Layer 13 of a small transformer language model trained on English Wikipedia (16 layers, counted from 0, width 64).
In attention head 1, each number of a token's query is one row of weights dot the token's vector x. The head spreads its attention over the tokens so far by the softmax of query dot key.

Query weights of the head. A number n stands for (n - 128) times 0.0068.
q0: 107, 127, 147, 135, 114, 117, 136, 110, 139, 110, 142, 126, 137, 141, 120, 124, 129, 138, 136, 117, 156, 108, 121, 109, 93, 124, 135, 107, 134, 115, 99, 150, 116, 97, 124, 108, 103, 140, 111, 141, 122, 133, 132, 110, 124, 117, 138, 130, 120, 106, 143, 156, 119, 125, 142, 132, 136, 153, 116, 170, 93, 144, 134, 156
q1: 156, 124, 176, 114, 167, 145, 134, 161, 73, 121, 124, 113, 113, 133, 160, 90, 154, 112, 108, 159, 123, 168, 115, 136, 186, 134, 78, 153, 109, 117, 154, 107, 161, 189, 131, 134, 120, 112, 129, 166, 160, 146, 68, 133, 124, 166, 102, 130, 93, 159, 106, 40, 143, 120, 122, 153, 125, 78, 113, 101, 144, 103, 153, 80
q2: 134, 123, 155, 103, 144, 157, 154, 122, 86, 105, 131, 122, 143, 138, 141, 103, 129, 138, 114, 137, 134, 157, 114, 115, 179, 103, 103, 99, 104, 160, 127, 110, 145, 143, 128, 99, 103, 111, 121, 154, 174, 151, 100, 154, 134, 171, 124, 111, 105, 150, 125, 111, 113, 94, 124, 121, 119, 124, 127, 100, 101, 123, 145, 103
q3: 174, 123, 155, 115, 164, 150, 148, 144, 92, 134, 142, 104, 131, 133, 134, 125, 156, 133, 107, 146, 83, 182, 100, 164, 152, 153, 94, 124, 100, 95, 140, 100, 90, 182, 135, 99, 118, 99, 125, 160, 111, 143, 101, 137, 112, 148, 73, 112, 108, 167, 102, 84, 143, 113, 95, 149, 125, 132, 128, 81, 157, 127, 153, 64
q4: 167, 134, 166, 152, 154, 156, 147, 107, 101, 124, 143, 105, 152, 168, 141, 117, 156, 166, 143, 169, 136, 164, 102, 124, 196, 119, 75, 129, 103, 155, 165, 112, 123, 178, 138, 150, 149, 128, 131, 161, 170, 186, 81, 174, 143, 123, 121, 141, 102, 136, 117, 96, 155, 114, 105, 125, 118, 111, 130, 75, 125, 124, 153, 109
q5: 165, 105, 120, 89, 92, 126, 142, 150, 156, 138, 116, 115, 138, 85, 139, 108, 138, 129, 137, 113, 89, 137, 172, 150, 94, 142, 153, 161, 132, 127, 114, 135, 134, 116, 177, 115, 132, 134, 112, 79, 119, 115, 169, 112, 128, 173, 110, 121, 131, 130, 98, 113, 116, 156, 144, 139, 130, 171, 132, 151, 166, 113, 136, 144
q6: 127, 133, 130, 127, 132, 119, 88, 147, 89, 91, 125, 133, 119, 137, 152, 149, 127, 105, 146, 150, 147, 134, 92, 153, 167, 144, 108, 125, 130, 111, 127, 124, 120, 137, 112, 165, 138, 125, 129, 114, 154, 164, 107, 128, 133, 107, 123, 132, 127, 100, 127, 99, 149, 105, 145, 106, 154, 102, 140, 103, 151, 81, 140, 77
q7: 96, 158, 83, 134, 131, 116, 43, 151, 121, 144, 126, 128, 119, 157, 74, 122, 116, 116, 117, 150, 150, 97, 108, 122, 201, 173, 135, 105, 155, 137, 201, 110, 107, 138, 71, 163, 123, 143, 95, 116, 178, 96, 174, 70, 116, 100, 127, 115, 110, 78, 170, 105, 150, 112, 42, 162, 142, 71, 185, 135, 132, 74, 88, 93
q8: 124, 96, 145, 113, 75, 106, 184, 121, 150, 154, 119, 167, 108, 55, 103, 95, 100, 119, 116, 42, 96, 108, 144, 103, 26, 105, 146, 108, 78, 120, 90, 108, 138, 63, 138, 73, 101, 60, 148, 127, 78, 120, 141, 178, 107, 127, 109, 102, 147, 152, 118, 135, 81, 150, 187, 120, 132, 174, 74, 130, 114, 213, 130, 186
q9: 101, 106, 88, 108, 104, 154, 128, 158, 117, 130, 148, 138, 120, 73, 111, 113, 139, 131, 151, 119, 151, 97, 128, 125, 142, 123, 132, 121, 130, 138, 79, 130, 143, 89, 131, 120, 110, 144, 113, 102, 144, 125, 142, 119, 103, 119, 116, 136, 123, 109, 158, 150, 91, 147, 119, 120, 111, 150, 168, 144, 153, 131, 116, 133
q10: 125, 150, 117, 97, 165, 181, 113, 162, 120, 143, 150, 102, 113, 86, 141, 131, 138, 106, 142, 155, 137, 146, 132, 234, 108, 128, 102, 136, 155, 130, 97, 143, 175, 76, 124, 107, 147, 87, 108, 139, 99, 122, 167, 78, 90, 95, 179, 151, 102, 134, 142, 132, 139, 153, 52, 139, 136, 137, 150, 109, 88, 95, 123, 95
q11: 112, 133, 118, 115, 110, 151, 69, 79, 137, 100, 155, 169, 104, 93, 99, 175, 94, 141, 133, 119, 79, 113, 155, 87, 85, 78, 166, 89, 78, 125, 110, 171, 167, 143, 82, 161, 153, 112, 159, 73, 156, 117, 142, 168, 139, 109, 176, 145, 115, 173, 145, 249, 102, 148, 96, 91, 130, 113, 126, 128, 123, 136, 117, 176
q12: 178, 118, 127, 105, 124, 105, 103, 125, 96, 138, 144, 124, 148, 112, 97, 190, 146, 128, 134, 120, 171, 128, 101, 173, 99, 183, 133, 144, 139, 150, 135, 151, 73, 132, 65, 96, 143, 120, 105, 103, 83, 96, 140, 111, 138, 162, 121, 115, 120, 149, 113, 132, 104, 79, 137, 173, 153, 113, 180, 142, 162, 199, 110, 103
q13: 141, 118, 90, 133, 91, 119, 109, 126, 120, 98, 164, 167, 108, 110, 70, 163, 134, 87, 155, 137, 107, 124, 87, 155, 138, 102, 132, 160, 146, 167, 100, 161, 94, 110, 122, 94, 136, 140, 114, 112, 100, 118, 195, 138, 98, 132, 127, 143, 115, 123, 133, 127, 166, 128, 200, 149, 119, 153, 132, 173, 124, 71, 122, 79
q14: 176, 121, 149, 123, 128, 178, 137, 98, 115, 137, 118, 156, 145, 153, 114, 88, 128, 106, 166, 143, 118, 197, 52, 140, 107, 121, 79, 181, 103, 163, 154, 107, 79, 122, 209, 122, 174, 96, 105, 130, 115, 158, 90, 117, 93, 92, 124, 183, 137, 175, 113, 113, 122, 112, 63, 167, 119, 170, 113, 135, 112, 163, 119, 121
q15: 135, 171, 170, 189, 146, 93, 174, 112, 157, 119, 86, 105, 137, 115, 141, 101, 197, 97, 80, 93, 104, 127, 146, 143, 75, 105, 134, 111, 143, 93, 108, 120, 140, 177, 110, 114, 189, 145, 121, 145, 127, 191, 120, 134, 132, 138, 146, 136, 117, 145, 69, 124, 83, 135, 163, 127, 108, 143, 81, 140, 106, 147, 108, 167
q16: 135, 134, 105, 119, 131, 123, 55, 159, 138, 149, 117, 163, 103, 141, 175, 88, 129, 124, 138, 109, 112, 97, 85, 131, 176, 133, 146, 157, 183, 124, 134, 171, 175, 149, 85, 118, 84, 131, 126, 109, 110, 115, 167, 147, 127, 129, 165, 123, 119, 95, 104, 113, 80, 129, 158, 123, 138, 148, 177, 97, 121, 83, 75, 100
q17: 111, 103, 177, 144, 180, 147, 138, 135, 175, 170, 124, 120, 131, 121, 112, 102, 190, 186, 158, 112, 132, 180, 132, 74, 112, 129, 141, 106, 119, 136, 160, 84, 91, 110, 160, 115, 165, 152, 126, 104, 160, 73, 127, 113, 179, 167, 137, 156, 133, 153, 106, 132, 145, 105, 138, 138, 142, 112, 146, 128, 46, 154, 96, 181
q18: 142, 133, 149, 76, 113, 132, 150, 112, 101, 106, 115, 110, 126, 162, 143, 169, 153, 88, 94, 97, 106, 153, 153, 165, 143, 101, 156, 99, 141, 89, 78, 120, 152, 138, 153, 92, 112, 111, 106, 109, 76, 79, 141, 153, 141, 130, 112, 137, 159, 115, 98, 145, 124, 130, 133, 126, 52, 178, 113, 93, 84, 121, 109, 170
q19: 116, 140, 79, 109, 103, 96, 113, 131, 145, 147, 181, 135, 113, 115, 118, 111, 100, 125, 123, 151, 119, 180, 118, 158, 151, 145, 153, 142, 132, 108, 176, 72, 130, 103, 114, 110, 86, 145, 109, 97, 122, 110, 106, 185, 116, 153, 156, 118, 146, 124, 104, 149, 186, 108, 139, 133, 177, 132, 118, 80, 97, 218, 148, 138
q20: 170, 93, 121, 90, 128, 138, 154, 115, 110, 158, 116, 97, 134, 107, 154, 127, 86, 181, 115, 161, 106, 135, 122, 84, 116, 143, 109, 190, 61, 165, 133, 175, 129, 170, 113, 128, 133, 128, 97, 81, 175, 128, 138, 189, 196, 170, 157, 168, 110, 144, 144, 121, 120, 90, 141, 145, 144, 120, 145, 149, 121, 104, 129, 143
q21: 125, 161, 122, 127, 148, 86, 57, 112, 145, 120, 112, 146, 120, 95, 98, 148, 146, 119, 125, 115, 146, 135, 114, 81, 148, 180, 123, 124, 122, 132, 141, 113, 144, 137, 120, 95, 126, 105, 121, 149, 158, 97, 122, 91, 172, 97, 124, 115, 157, 61, 95, 111, 144, 146, 85, 133, 66, 111, 99, 149, 75, 74, 80, 94
q22: 75, 153, 151, 102, 170, 141, 156, 153, 178, 155, 132, 98, 108, 111, 155, 174, 139, 143, 118, 125, 145, 167, 109, 76, 203, 86, 115, 145, 120, 97, 125, 168, 129, 98, 144, 119, 94, 121, 184, 121, 162, 123, 124, 121, 123, 114, 93, 130, 125, 158, 132, 162, 127, 131, 87, 181, 132, 132, 155, 122, 140, 112, 165, 161
q23: 106, 95, 73, 128, 144, 171, 100, 133, 163, 121, 156, 114, 131, 156, 137, 149, 98, 113, 124, 152, 131, 32, 120, 147, 148, 120, 127, 180, 123, 76, 153, 154, 111, 116, 67, 108, 140, 157, 133, 153, 91, 100, 107, 94, 135, 115, 67, 119, 175, 150, 167, 185, 155, 130, 108, 124, 172, 130, 124, 111, 96, 145, 132, 125
q24: 56, 81, 91, 119, 144, 175, 74, 122, 146, 124, 115, 139, 146, 164, 95, 91, 147, 99, 183, 149, 111, 124, 137, 165, 127, 128, 117, 136, 71, 123, 146, 158, 138, 136, 119, 194, 145, 155, 108, 117, 61, 193, 165, 161, 164, 119, 127, 130, 93, 76, 118, 91, 154, 130, 89, 133, 132, 131, 99, 140, 188, 119, 138, 143
q25: 139, 45, 140, 170, 91, 79, 136, 90, 137, 180, 122, 162, 143, 96, 156, 150, 157, 92, 144, 146, 142, 173, 114, 102, 182, 161, 110, 116, 158, 77, 120, 78, 120, 194, 135, 134, 88, 138, 89, 150, 128, 208, 136, 146, 125, 129, 132, 121, 135, 105, 143, 143, 99, 125, 126, 71, 97, 172, 128, 144, 94, 147, 109, 91
q26: 109, 155, 114, 157, 136, 149, 158, 163, 119, 139, 160, 108, 112, 88, 145, 146, 61, 124, 175, 122, 165, 141, 106, 127, 119, 179, 124, 94, 131, 120, 131, 193, 93, 147, 162, 144, 122, 105, 78, 144, 118, 135, 114, 144, 116, 141, 139, 112, 135, 130, 73, 129, 120, 152, 128, 110, 123, 135, 180, 104, 146, 106, 125, 120
q27: 117, 105, 151, 110, 162, 172, 121, 127, 149, 165, 125, 203, 139, 138, 150, 137, 117, 48, 69, 57, 138, 83, 139, 117, 111, 123, 168, 78, 133, 142, 162, 114, 83, 164, 185, 139, 174, 117, 106, 126, 174, 152, 98, 136, 151, 66, 155, 129, 87, 176, 113, 145, 112, 128, 157, 156, 102, 155, 117, 121, 115, 132, 141, 128
q28: 145, 137, 156, 67, 138, 146, 114, 126, 142, 157, 200, 117, 130, 120, 114, 107, 134, 133, 157, 94, 132, 134, 82, 105, 112, 89, 134, 151, 41, 155, 143, 143, 165, 143, 167, 171, 138, 132, 89, 145, 124, 169, 129, 157, 141, 67, 141, 135, 90, 127, 141, 136, 163, 141, 156, 161, 103, 106, 169, 110, 169, 149, 109, 116
q29: 158, 67, 81, 110, 81, 174, 102, 140, 147, 141, 128, 109, 129, 143, 141, 95, 81, 105, 191, 144, 150, 80, 162, 92, 162, 107, 95, 125, 108, 184, 144, 86, 130, 118, 148, 124, 142, 113, 133, 184, 102, 153, 183, 162, 114, 125, 96, 132, 116, 158, 107, 139, 98, 93, 106, 169, 115, 149, 144, 86, 150, 111, 152, 105
q30: 63, 152, 149, 190, 104, 133, 138, 104, 130, 141, 124, 148, 160, 94, 129, 122, 154, 116, 132, 155, 90, 87, 118, 185, 87, 151, 109, 138, 138, 127, 151, 171, 146, 121, 130, 149, 129, 139, 125, 138, 112, 66, 137, 107, 165, 103, 152, 135, 147, 150, 144, 126, 127, 124, 172, 178, 98, 164, 124, 110, 148, 157, 115, 141
q31: 122, 112, 102, 177, 116, 133, 130, 146, 95, 133, 126, 160, 101, 177, 132, 145, 137, 89, 64, 100, 167, 110, 137, 100, 149, 137, 136, 143, 118, 82, 93, 157, 121, 132, 79, 112, 162, 128, 147, 152, 120, 58, 116, 135, 114, 140, 207, 98, 164, 102, 137, 119, 159, 195, 118, 150, 121, 61, 132, 157, 115, 117, 80, 106

Each question shows a short text with each token's key, already scaled and adjusted for position as the last token sees it. A number n stands for (n - 128) times 0.012.

Then comes the last token's vector x. A number n stands for (n - 128) times 0.038.

0 " himself": 131, 143, 122, 130, 116, 143, 119, 133, 144, 77, 167, 136, 147, 115, 148, 101, 115, 121, 98, 150, 132, 164, 147, 129, 167, 99, 130, 120, 162, 114, 117, 147
1 " became": 101, 143, 105, 140, 109, 165, 121, 142, 165, 63, 186, 126, 146, 110, 147, 98, 112, 125, 95, 140, 148, 140, 141, 129, 161, 114, 123, 124, 163, 128, 116, 154
2 " interest": 94, 114, 97, 107, 95, 130, 112, 153, 143, 28, 218, 121, 160, 131, 143, 88, 108, 128, 106, 133, 133, 110, 120, 132, 159, 135, 115, 109, 159, 118, 129, 131
3 "ed": 124, 94, 102, 111, 96, 139, 140, 164, 154, 63, 200, 125, 157, 123, 115, 94, 109, 132, 102, 143, 149, 139, 137, 132, 147, 109, 108, 110, 162, 111, 122, 140
4 " in": 148, 115, 110, 113, 108, 136, 118, 144, 159, 67, 181, 130, 145, 98, 142, 99, 113, 128, 88, 150, 134, 149, 130, 127, 164, 97, 115, 123, 158, 117, 114, 145
x: 123, 196, 116, 116, 132, 117, 122, 105, 128, 136, 120, 143, 114, 106, 116, 132, 121, 111, 151, 115, 112, 131, 128, 127, 119, 133, 185, 130, 93, 128, 142, 102, 136, 115, 135, 144, 140, 128, 110, 128, 124, 136, 54, 133, 158, 136, 110, 120, 136, 123, 107, 123, 115, 156, 72, 156, 132, 143, 131, 154, 133, 139, 158, 163
Which token does the last token look at most, and with what share of its attention? 4 " in", with about 40%

0 "ing": 130, 139, 117, 135, 116, 134, 117, 138, 141, 91, 161, 127, 145, 107, 143, 106, 116, 119, 91, 160, 120, 159, 134, 126, 171, 88, 131, 120, 157, 122, 112, 138
1 " that": 116, 137, 116, 127, 125, 140, 112, 133, 148, 80, 164, 139, 145, 103, 153, 107, 106, 113, 94, 155, 124, 153, 142, 123, 154, 92, 130, 119, 159, 123, 108, 135
2 " payment": 70, 112, 76, 114, 101, 133, 98, 149, 131, 45, 202, 126, 155, 128, 147, 75, 128, 117, 103, 129, 124, 114, 121, 139, 174, 138, 142, 98, 160, 143, 128, 136
3 " for": 121, 86, 91, 112, 114, 147, 106, 157, 150, 58, 191, 118, 156, 105, 139, 81, 118, 110, 89, 130, 126, 133, 138, 132, 166, 106, 133, 108, 154, 130, 111, 141
4 " labour": 155, 91, 100, 85, 111, 138, 101, 160, 146, 37, 205, 125, 175, 129, 148, 85, 129, 126, 104, 137, 126, 115, 121, 129, 164, 135, 135, 115, 161, 141, 121, 131
x: 119, 209, 120, 126, 125, 98, 128, 92, 151, 152, 113, 138, 113, 93, 81, 117, 128, 122, 128, 137, 119, 156, 138, 128, 111, 111, 173, 135, 58, 133, 129, 132, 141, 100, 122, 118, 131, 118, 124, 153, 126, 150, 60, 147, 148, 134, 128, 118, 125, 118, 77, 125, 127, 133, 126, 164, 143, 164, 143, 149, 113, 127, 153, 126
Which token does the last token look at most, and with what share of its attention? 1 " that", with about 70%

0 " Yama": 123, 127, 123, 128, 119, 137, 115, 130, 145, 87, 154, 127, 140, 106, 142, 120, 116, 125, 83, 156, 117, 160, 131, 135, 172, 99, 130, 122, 160, 128, 124, 143
1 "gu": 130, 134, 111, 147, 116, 162, 121, 171, 152, 28, 160, 115, 144, 146, 119, 109, 113, 114, 94, 120, 113, 141, 112, 143, 178, 116, 142, 127, 141, 119, 125, 160
2 "chi": 125, 132, 117, 131, 116, 141, 144, 174, 157, 59, 163, 132, 144, 117, 108, 112, 126, 121, 110, 143, 127, 145, 115, 150, 164, 104, 127, 134, 142, 118, 144, 168
3 ",": 126, 127, 120, 126, 116, 143, 118, 133, 152, 91, 156, 129, 144, 100, 155, 118, 110, 122, 95, 155, 118, 160, 139, 126, 168, 86, 123, 129, 161, 111, 117, 137
4 " who": 145, 103, 105, 108, 111, 155, 109, 156, 151, 77, 179, 127, 161, 119, 134, 85, 110, 93, 95, 133, 124, 138, 156, 141, 157, 110, 125, 98, 152, 120, 121, 126
x: 116, 181, 138, 134, 145, 109, 133, 94, 160, 137, 109, 152, 114, 107, 98, 115, 134, 126, 124, 122, 123, 143, 125, 113, 137, 125, 174, 143, 101, 109, 118, 116, 124, 115, 114, 112, 100, 110, 141, 127, 144, 142, 73, 145, 141, 141, 125, 132, 148, 117, 84, 112, 115, 181, 70, 136, 161, 135, 120, 160, 141, 120, 168, 163
To which token does the last token give the most attention? 3 ","

0 " X": 123, 127, 117, 130, 120, 131, 115, 132, 146, 79, 153, 134, 148, 122, 140, 106, 116, 124, 90, 150, 118, 152, 124, 134, 169, 93, 138, 134, 155, 117, 119, 134
1 "ia": 121, 134, 103, 133, 122, 131, 127, 166, 157, 50, 168, 140, 153, 137, 123, 121, 120, 122, 89, 123, 117, 129, 99, 133, 170, 117, 144, 126, 141, 126, 134, 170
2 "o": 122, 126, 110, 126, 121, 144, 133, 176, 170, 61, 161, 133, 154, 126, 112, 104, 125, 126, 92, 130, 125, 133, 102, 142, 161, 110, 141, 119, 138, 125, 128, 164
3 " No": 128, 106, 82, 111, 129, 138, 114, 164, 170, 52, 183, 134, 155, 134, 116, 118, 115, 117, 92, 106, 134, 116, 92, 145, 169, 126, 143, 119, 150, 138, 137, 126
4 "u": 133, 119, 100, 125, 119, 152, 119, 163, 179, 57, 164, 134, 154, 145, 122, 124, 112, 140, 105, 117, 121, 134, 95, 125, 158, 117, 148, 116, 134, 131, 123, 150
x: 142, 154, 98, 135, 156, 102, 123, 99, 146, 133, 140, 144, 134, 134, 83, 129, 104, 129, 136, 128, 119, 136, 141, 133, 107, 104, 130, 144, 114, 127, 116, 103, 141, 162, 129, 84, 98, 108, 126, 130, 131, 138, 34, 154, 176, 115, 144, 114, 131, 134, 114, 113, 113, 143, 116, 181, 137, 133, 121, 148, 113, 117, 135, 202
To which token does the last token give the most attention? 0 " X"

0 " X": 123, 127, 117, 130, 120, 131, 115, 132, 146, 79, 153, 134, 148, 122, 140, 106, 116, 124, 90, 150, 118, 152, 124, 134, 169, 93, 138, 134, 155, 117, 119, 134
1 "ia": 121, 134, 103, 133, 122, 131, 127, 166, 157, 50, 168, 140, 153, 137, 123, 121, 120, 122, 89, 123, 117, 129, 99, 133, 170, 117, 144, 126, 141, 126, 134, 170
2 "o": 122, 126, 110, 126, 121, 144, 133, 176, 170, 61, 161, 133, 154, 126, 112, 104, 125, 126, 92, 130, 125, 133, 102, 142, 161, 110, 141, 119, 138, 125, 128, 164
3 " Pu": 131, 119, 106, 128, 124, 147, 108, 160, 174, 64, 173, 137, 145, 134, 146, 109, 111, 103, 84, 102, 122, 133, 88, 118, 172, 119, 135, 135, 141, 143, 119, 161
4 "s": 128, 103, 101, 109, 116, 154, 95, 175, 162, 17, 176, 129, 127, 164, 134, 128, 120, 118, 120, 112, 113, 124, 112, 129, 166, 138, 127, 111, 137, 144, 122, 160
x: 136, 160, 111, 148, 139, 98, 100, 110, 169, 131, 103, 136, 129, 120, 83, 120, 110, 118, 123, 144, 123, 145, 120, 139, 78, 132, 148, 148, 112, 121, 120, 107, 143, 142, 159, 80, 94, 117, 134, 144, 134, 128, 22, 157, 178, 116, 139, 108, 136, 143, 131, 114, 112, 131, 147, 141, 136, 153, 141, 137, 131, 94, 161, 163
Which token does the last token look at most, and with what share of its attention? 0 " X", with about 80%

0 "kar": 125, 138, 126, 131, 121, 132, 118, 135, 151, 83, 164, 119, 145, 116, 135, 119, 131, 123, 96, 153, 128, 157, 123, 134, 170, 92, 132, 126, 141, 131, 120, 141
1 "ate": 104, 138, 112, 146, 107, 134, 129, 154, 153, 82, 197, 106, 154, 125, 116, 99, 130, 135, 93, 152, 127, 132, 110, 144, 168, 90, 130, 121, 141, 131, 134, 133
2 " in": 112, 120, 105, 128, 111, 138, 113, 141, 156, 82, 185, 123, 145, 96, 145, 105, 112, 119, 89, 147, 126, 155, 131, 127, 175, 95, 120, 123, 159, 121, 113, 145
3 " fourth": 124, 103, 100, 118, 100, 166, 124, 149, 160, 57, 194, 123, 154, 100, 128, 89, 136, 157, 102, 138, 121, 137, 141, 147, 152, 126, 122, 123, 179, 144, 112, 141
4 " gr": 154, 115, 114, 83, 109, 146, 96, 133, 144, 48, 197, 116, 169, 136, 132, 85, 105, 113, 111, 133, 111, 121, 119, 144, 160, 156, 133, 112, 150, 131, 114, 118
x: 126, 181, 90, 101, 118, 86, 81, 86, 159, 150, 103, 186, 99, 119, 104, 111, 123, 136, 138, 136, 127, 173, 152, 113, 128, 124, 173, 150, 109, 150, 147, 94, 164, 126, 103, 130, 79, 91, 123, 148, 138, 127, 80, 132, 148, 128, 125, 104, 140, 123, 117, 100, 105, 126, 134, 149, 146, 175, 134, 143, 159, 119, 114, 128
To which token does the last token give the most attention? 2 " in"

0 "take": 130, 140, 119, 145, 121, 138, 98, 142, 143, 88, 175, 108, 142, 108, 140, 109, 126, 122, 92, 155, 111, 148, 134, 144, 187, 93, 134, 112, 149, 131, 124, 125
1 "n": 121, 134, 121, 136, 119, 135, 111, 140, 148, 87, 168, 127, 147, 110, 140, 112, 114, 123, 89, 161, 123, 154, 132, 130, 168, 82, 130, 115, 150, 121, 108, 134
2 " by": 124, 126, 118, 132, 122, 141, 108, 131, 155, 85, 164, 127, 145, 104, 152, 113, 112, 123, 93, 155, 124, 155, 138, 127, 173, 84, 127, 126, 157, 123, 113, 131
3 " this": 121, 86, 92, 113, 111, 161, 111, 147, 159, 73, 198, 138, 158, 125, 136, 98, 99, 117, 105, 139, 135, 120, 139, 125, 152, 128, 143, 99, 163, 149, 108, 120
4 " union": 162, 99, 89, 101, 109, 156, 108, 147, 154, 57, 199, 115, 168, 135, 156, 85, 121, 132, 109, 135, 123, 118, 130, 131, 168, 129, 132, 102, 165, 132, 119, 123
x: 107, 210, 112, 122, 133, 105, 127, 82, 150, 130, 100, 147, 115, 106, 96, 127, 110, 142, 129, 122, 132, 150, 137, 125, 120, 105, 157, 135, 65, 139, 120, 117, 158, 112, 122, 115, 111, 118, 132, 142, 130, 125, 55, 140, 151, 154, 122, 107, 131, 141, 94, 132, 117, 147, 132, 142, 149, 167, 117, 171, 126, 130, 155, 125
Which token does the last token look at most, and with what share of its attention? 2 " by", with about 70%

0 "box": 127, 145, 111, 148, 118, 142, 117, 147, 147, 74, 169, 119, 153, 115, 141, 105, 129, 124, 87, 160, 120, 149, 128, 132, 172, 109, 136, 109, 154, 124, 126, 128
1 "ing": 121, 137, 115, 134, 115, 134, 113, 136, 140, 86, 162, 126, 145, 109, 146, 108, 121, 122, 94, 161, 117, 157, 135, 127, 171, 91, 130, 120, 155, 120, 116, 138
2 " rules": 107, 119, 102, 133, 110, 141, 128, 151, 151, 81, 179, 121, 149, 120, 137, 95, 126, 139, 95, 158, 120, 144, 134, 139, 173, 94, 127, 112, 158, 125, 141, 132
3 " match": 124, 105, 95, 122, 108, 133, 114, 152, 151, 68, 207, 111, 151, 116, 136, 96, 116, 132, 91, 154, 109, 143, 127, 135, 181, 99, 131, 107, 165, 128, 135, 126
4 " at": 140, 122, 106, 116, 122, 140, 99, 136, 161, 86, 180, 117, 149, 104, 150, 108, 117, 125, 87, 155, 120, 139, 144, 137, 168, 89, 125, 113, 164, 132, 112, 131
x: 110, 188, 122, 118, 134, 106, 119, 89, 144, 153, 128, 147, 117, 124, 126, 123, 116, 119, 145, 117, 119, 132, 131, 109, 117, 140, 174, 122, 109, 124, 145, 112, 132, 133, 135, 124, 135, 130, 113, 135, 103, 117, 60, 129, 170, 152, 119, 112, 134, 119, 100, 136, 109, 145, 69, 139, 135, 141, 131, 162, 137, 135, 153, 175
To which token does the last token give the most attention? 4 " at"

0 " A": 123, 130, 123, 134, 123, 141, 109, 130, 150, 83, 149, 131, 143, 102, 148, 116, 108, 126, 87, 156, 119, 159, 131, 124, 173, 94, 136, 130, 152, 122, 115, 135
1 "i": 114, 135, 111, 137, 127, 161, 121, 166, 183, 38, 162, 138, 149, 125, 129, 106, 109, 135, 82, 120, 127, 127, 106, 128, 174, 123, 145, 140, 147, 147, 128, 153
2 "chi": 114, 126, 107, 129, 117, 153, 131, 175, 163, 51, 163, 135, 143, 114, 114, 102, 123, 119, 99, 140, 121, 126, 116, 145, 169, 111, 137, 133, 143, 126, 132, 171
3 ".": 129, 124, 129, 125, 126, 135, 117, 129, 155, 96, 157, 134, 139, 102, 155, 113, 108, 104, 99, 153, 125, 162, 142, 125, 169, 84, 124, 124, 153, 113, 121, 133
4 " He": 142, 102, 105, 111, 109, 158, 87, 142, 150, 56, 166, 122, 160, 120, 158, 103, 125, 95, 96, 107, 122, 146, 143, 130, 183, 132, 131, 105, 143, 112, 113, 142
x: 126, 169, 114, 120, 148, 123, 125, 78, 163, 134, 103, 157, 106, 99, 132, 125, 115, 127, 132, 129, 105, 149, 105, 120, 140, 100, 163, 149, 102, 115, 109, 114, 122, 111, 119, 112, 90, 121, 151, 143, 128, 132, 57, 141, 133, 148, 130, 117, 145, 150, 104, 116, 117, 162, 92, 131, 176, 146, 149, 163, 135, 114, 177, 164
To which token does the last token give the most attention? 3 "."

0 " name": 129, 137, 119, 138, 114, 130, 120, 134, 154, 81, 169, 134, 142, 104, 144, 104, 109, 115, 97, 161, 118, 159, 128, 120, 168, 91, 133, 113, 155, 120, 121, 131
1 " was": 123, 135, 121, 141, 121, 155, 112, 132, 164, 81, 164, 128, 146, 103, 161, 112, 108, 118, 100, 153, 125, 160, 143, 120, 173, 87, 128, 122, 158, 123, 115, 144
2 " originally": 96, 118, 91, 138, 112, 182, 128, 150, 180, 56, 199, 134, 159, 120, 155, 96, 105, 112, 107, 133, 140, 134, 144, 124, 154, 125, 125, 134, 165, 126, 125, 140
3 " Mu": 137, 106, 103, 127, 117, 155, 99, 147, 170, 56, 182, 121, 146, 133, 136, 85, 106, 97, 75, 93, 126, 134, 103, 123, 170, 110, 150, 120, 151, 150, 117, 137
4 "bu": 148, 120, 102, 117, 103, 149, 128, 161, 171, 64, 178, 116, 142, 123, 114, 98, 131, 123, 83, 130, 113, 124, 101, 135, 173, 117, 126, 124, 161, 140, 127, 165
x: 121, 164, 92, 113, 138, 85, 133, 112, 159, 130, 136, 151, 101, 104, 92, 144, 111, 135, 153, 103, 109, 128, 134, 134, 101, 124, 125, 123, 111, 131, 127, 105, 154, 149, 131, 109, 112, 133, 152, 127, 132, 124, 19, 133, 154, 114, 151, 102, 130, 130, 111, 112, 126, 180, 140, 151, 136, 155, 126, 140, 115, 126, 174, 176
Which two tokens does the last token look at most, in order? 1 " was", 0 " name"

0 " Shield": 129, 131, 123, 133, 121, 132, 113, 129, 140, 86, 160, 123, 144, 104, 145, 111, 120, 125, 98, 159, 110, 162, 134, 130, 175, 89, 135, 124, 157, 119, 121, 141
1 "s": 125, 133, 122, 135, 122, 140, 119, 145, 153, 86, 161, 123, 144, 113, 140, 115, 122, 129, 100, 162, 120, 154, 139, 132, 165, 83, 129, 124, 154, 118, 122, 140
2 " mag": 114, 117, 109, 107, 128, 141, 113, 147, 163, 77, 171, 111, 145, 116, 144, 121, 118, 119, 97, 133, 123, 135, 104, 145, 152, 122, 106, 124, 165, 150, 142, 125
3 "ist": 122, 104, 107, 103, 112, 135, 121, 149, 150, 42, 166, 123, 165, 144, 146, 93, 115, 116, 97, 149, 134, 130, 123, 122, 130, 136, 127, 121, 167, 132, 113, 131
4 "rate": 144, 104, 105, 101, 121, 116, 109, 149, 144, 57, 185, 133, 165, 132, 148, 81, 136, 128, 112, 135, 120, 122, 105, 150, 174, 121, 124, 110, 141, 113, 137, 132
x: 125, 189, 125, 128, 122, 103, 123, 93, 125, 156, 100, 135, 133, 85, 108, 119, 118, 134, 121, 122, 126, 151, 127, 129, 124, 111, 160, 145, 74, 137, 160, 102, 133, 118, 136, 117, 122, 115, 134, 140, 101, 124, 53, 149, 148, 143, 117, 98, 138, 158, 96, 130, 115, 144, 124, 148, 133, 155, 104, 147, 111, 141, 146, 196
To which token does the last token give the most attention? 1 "s"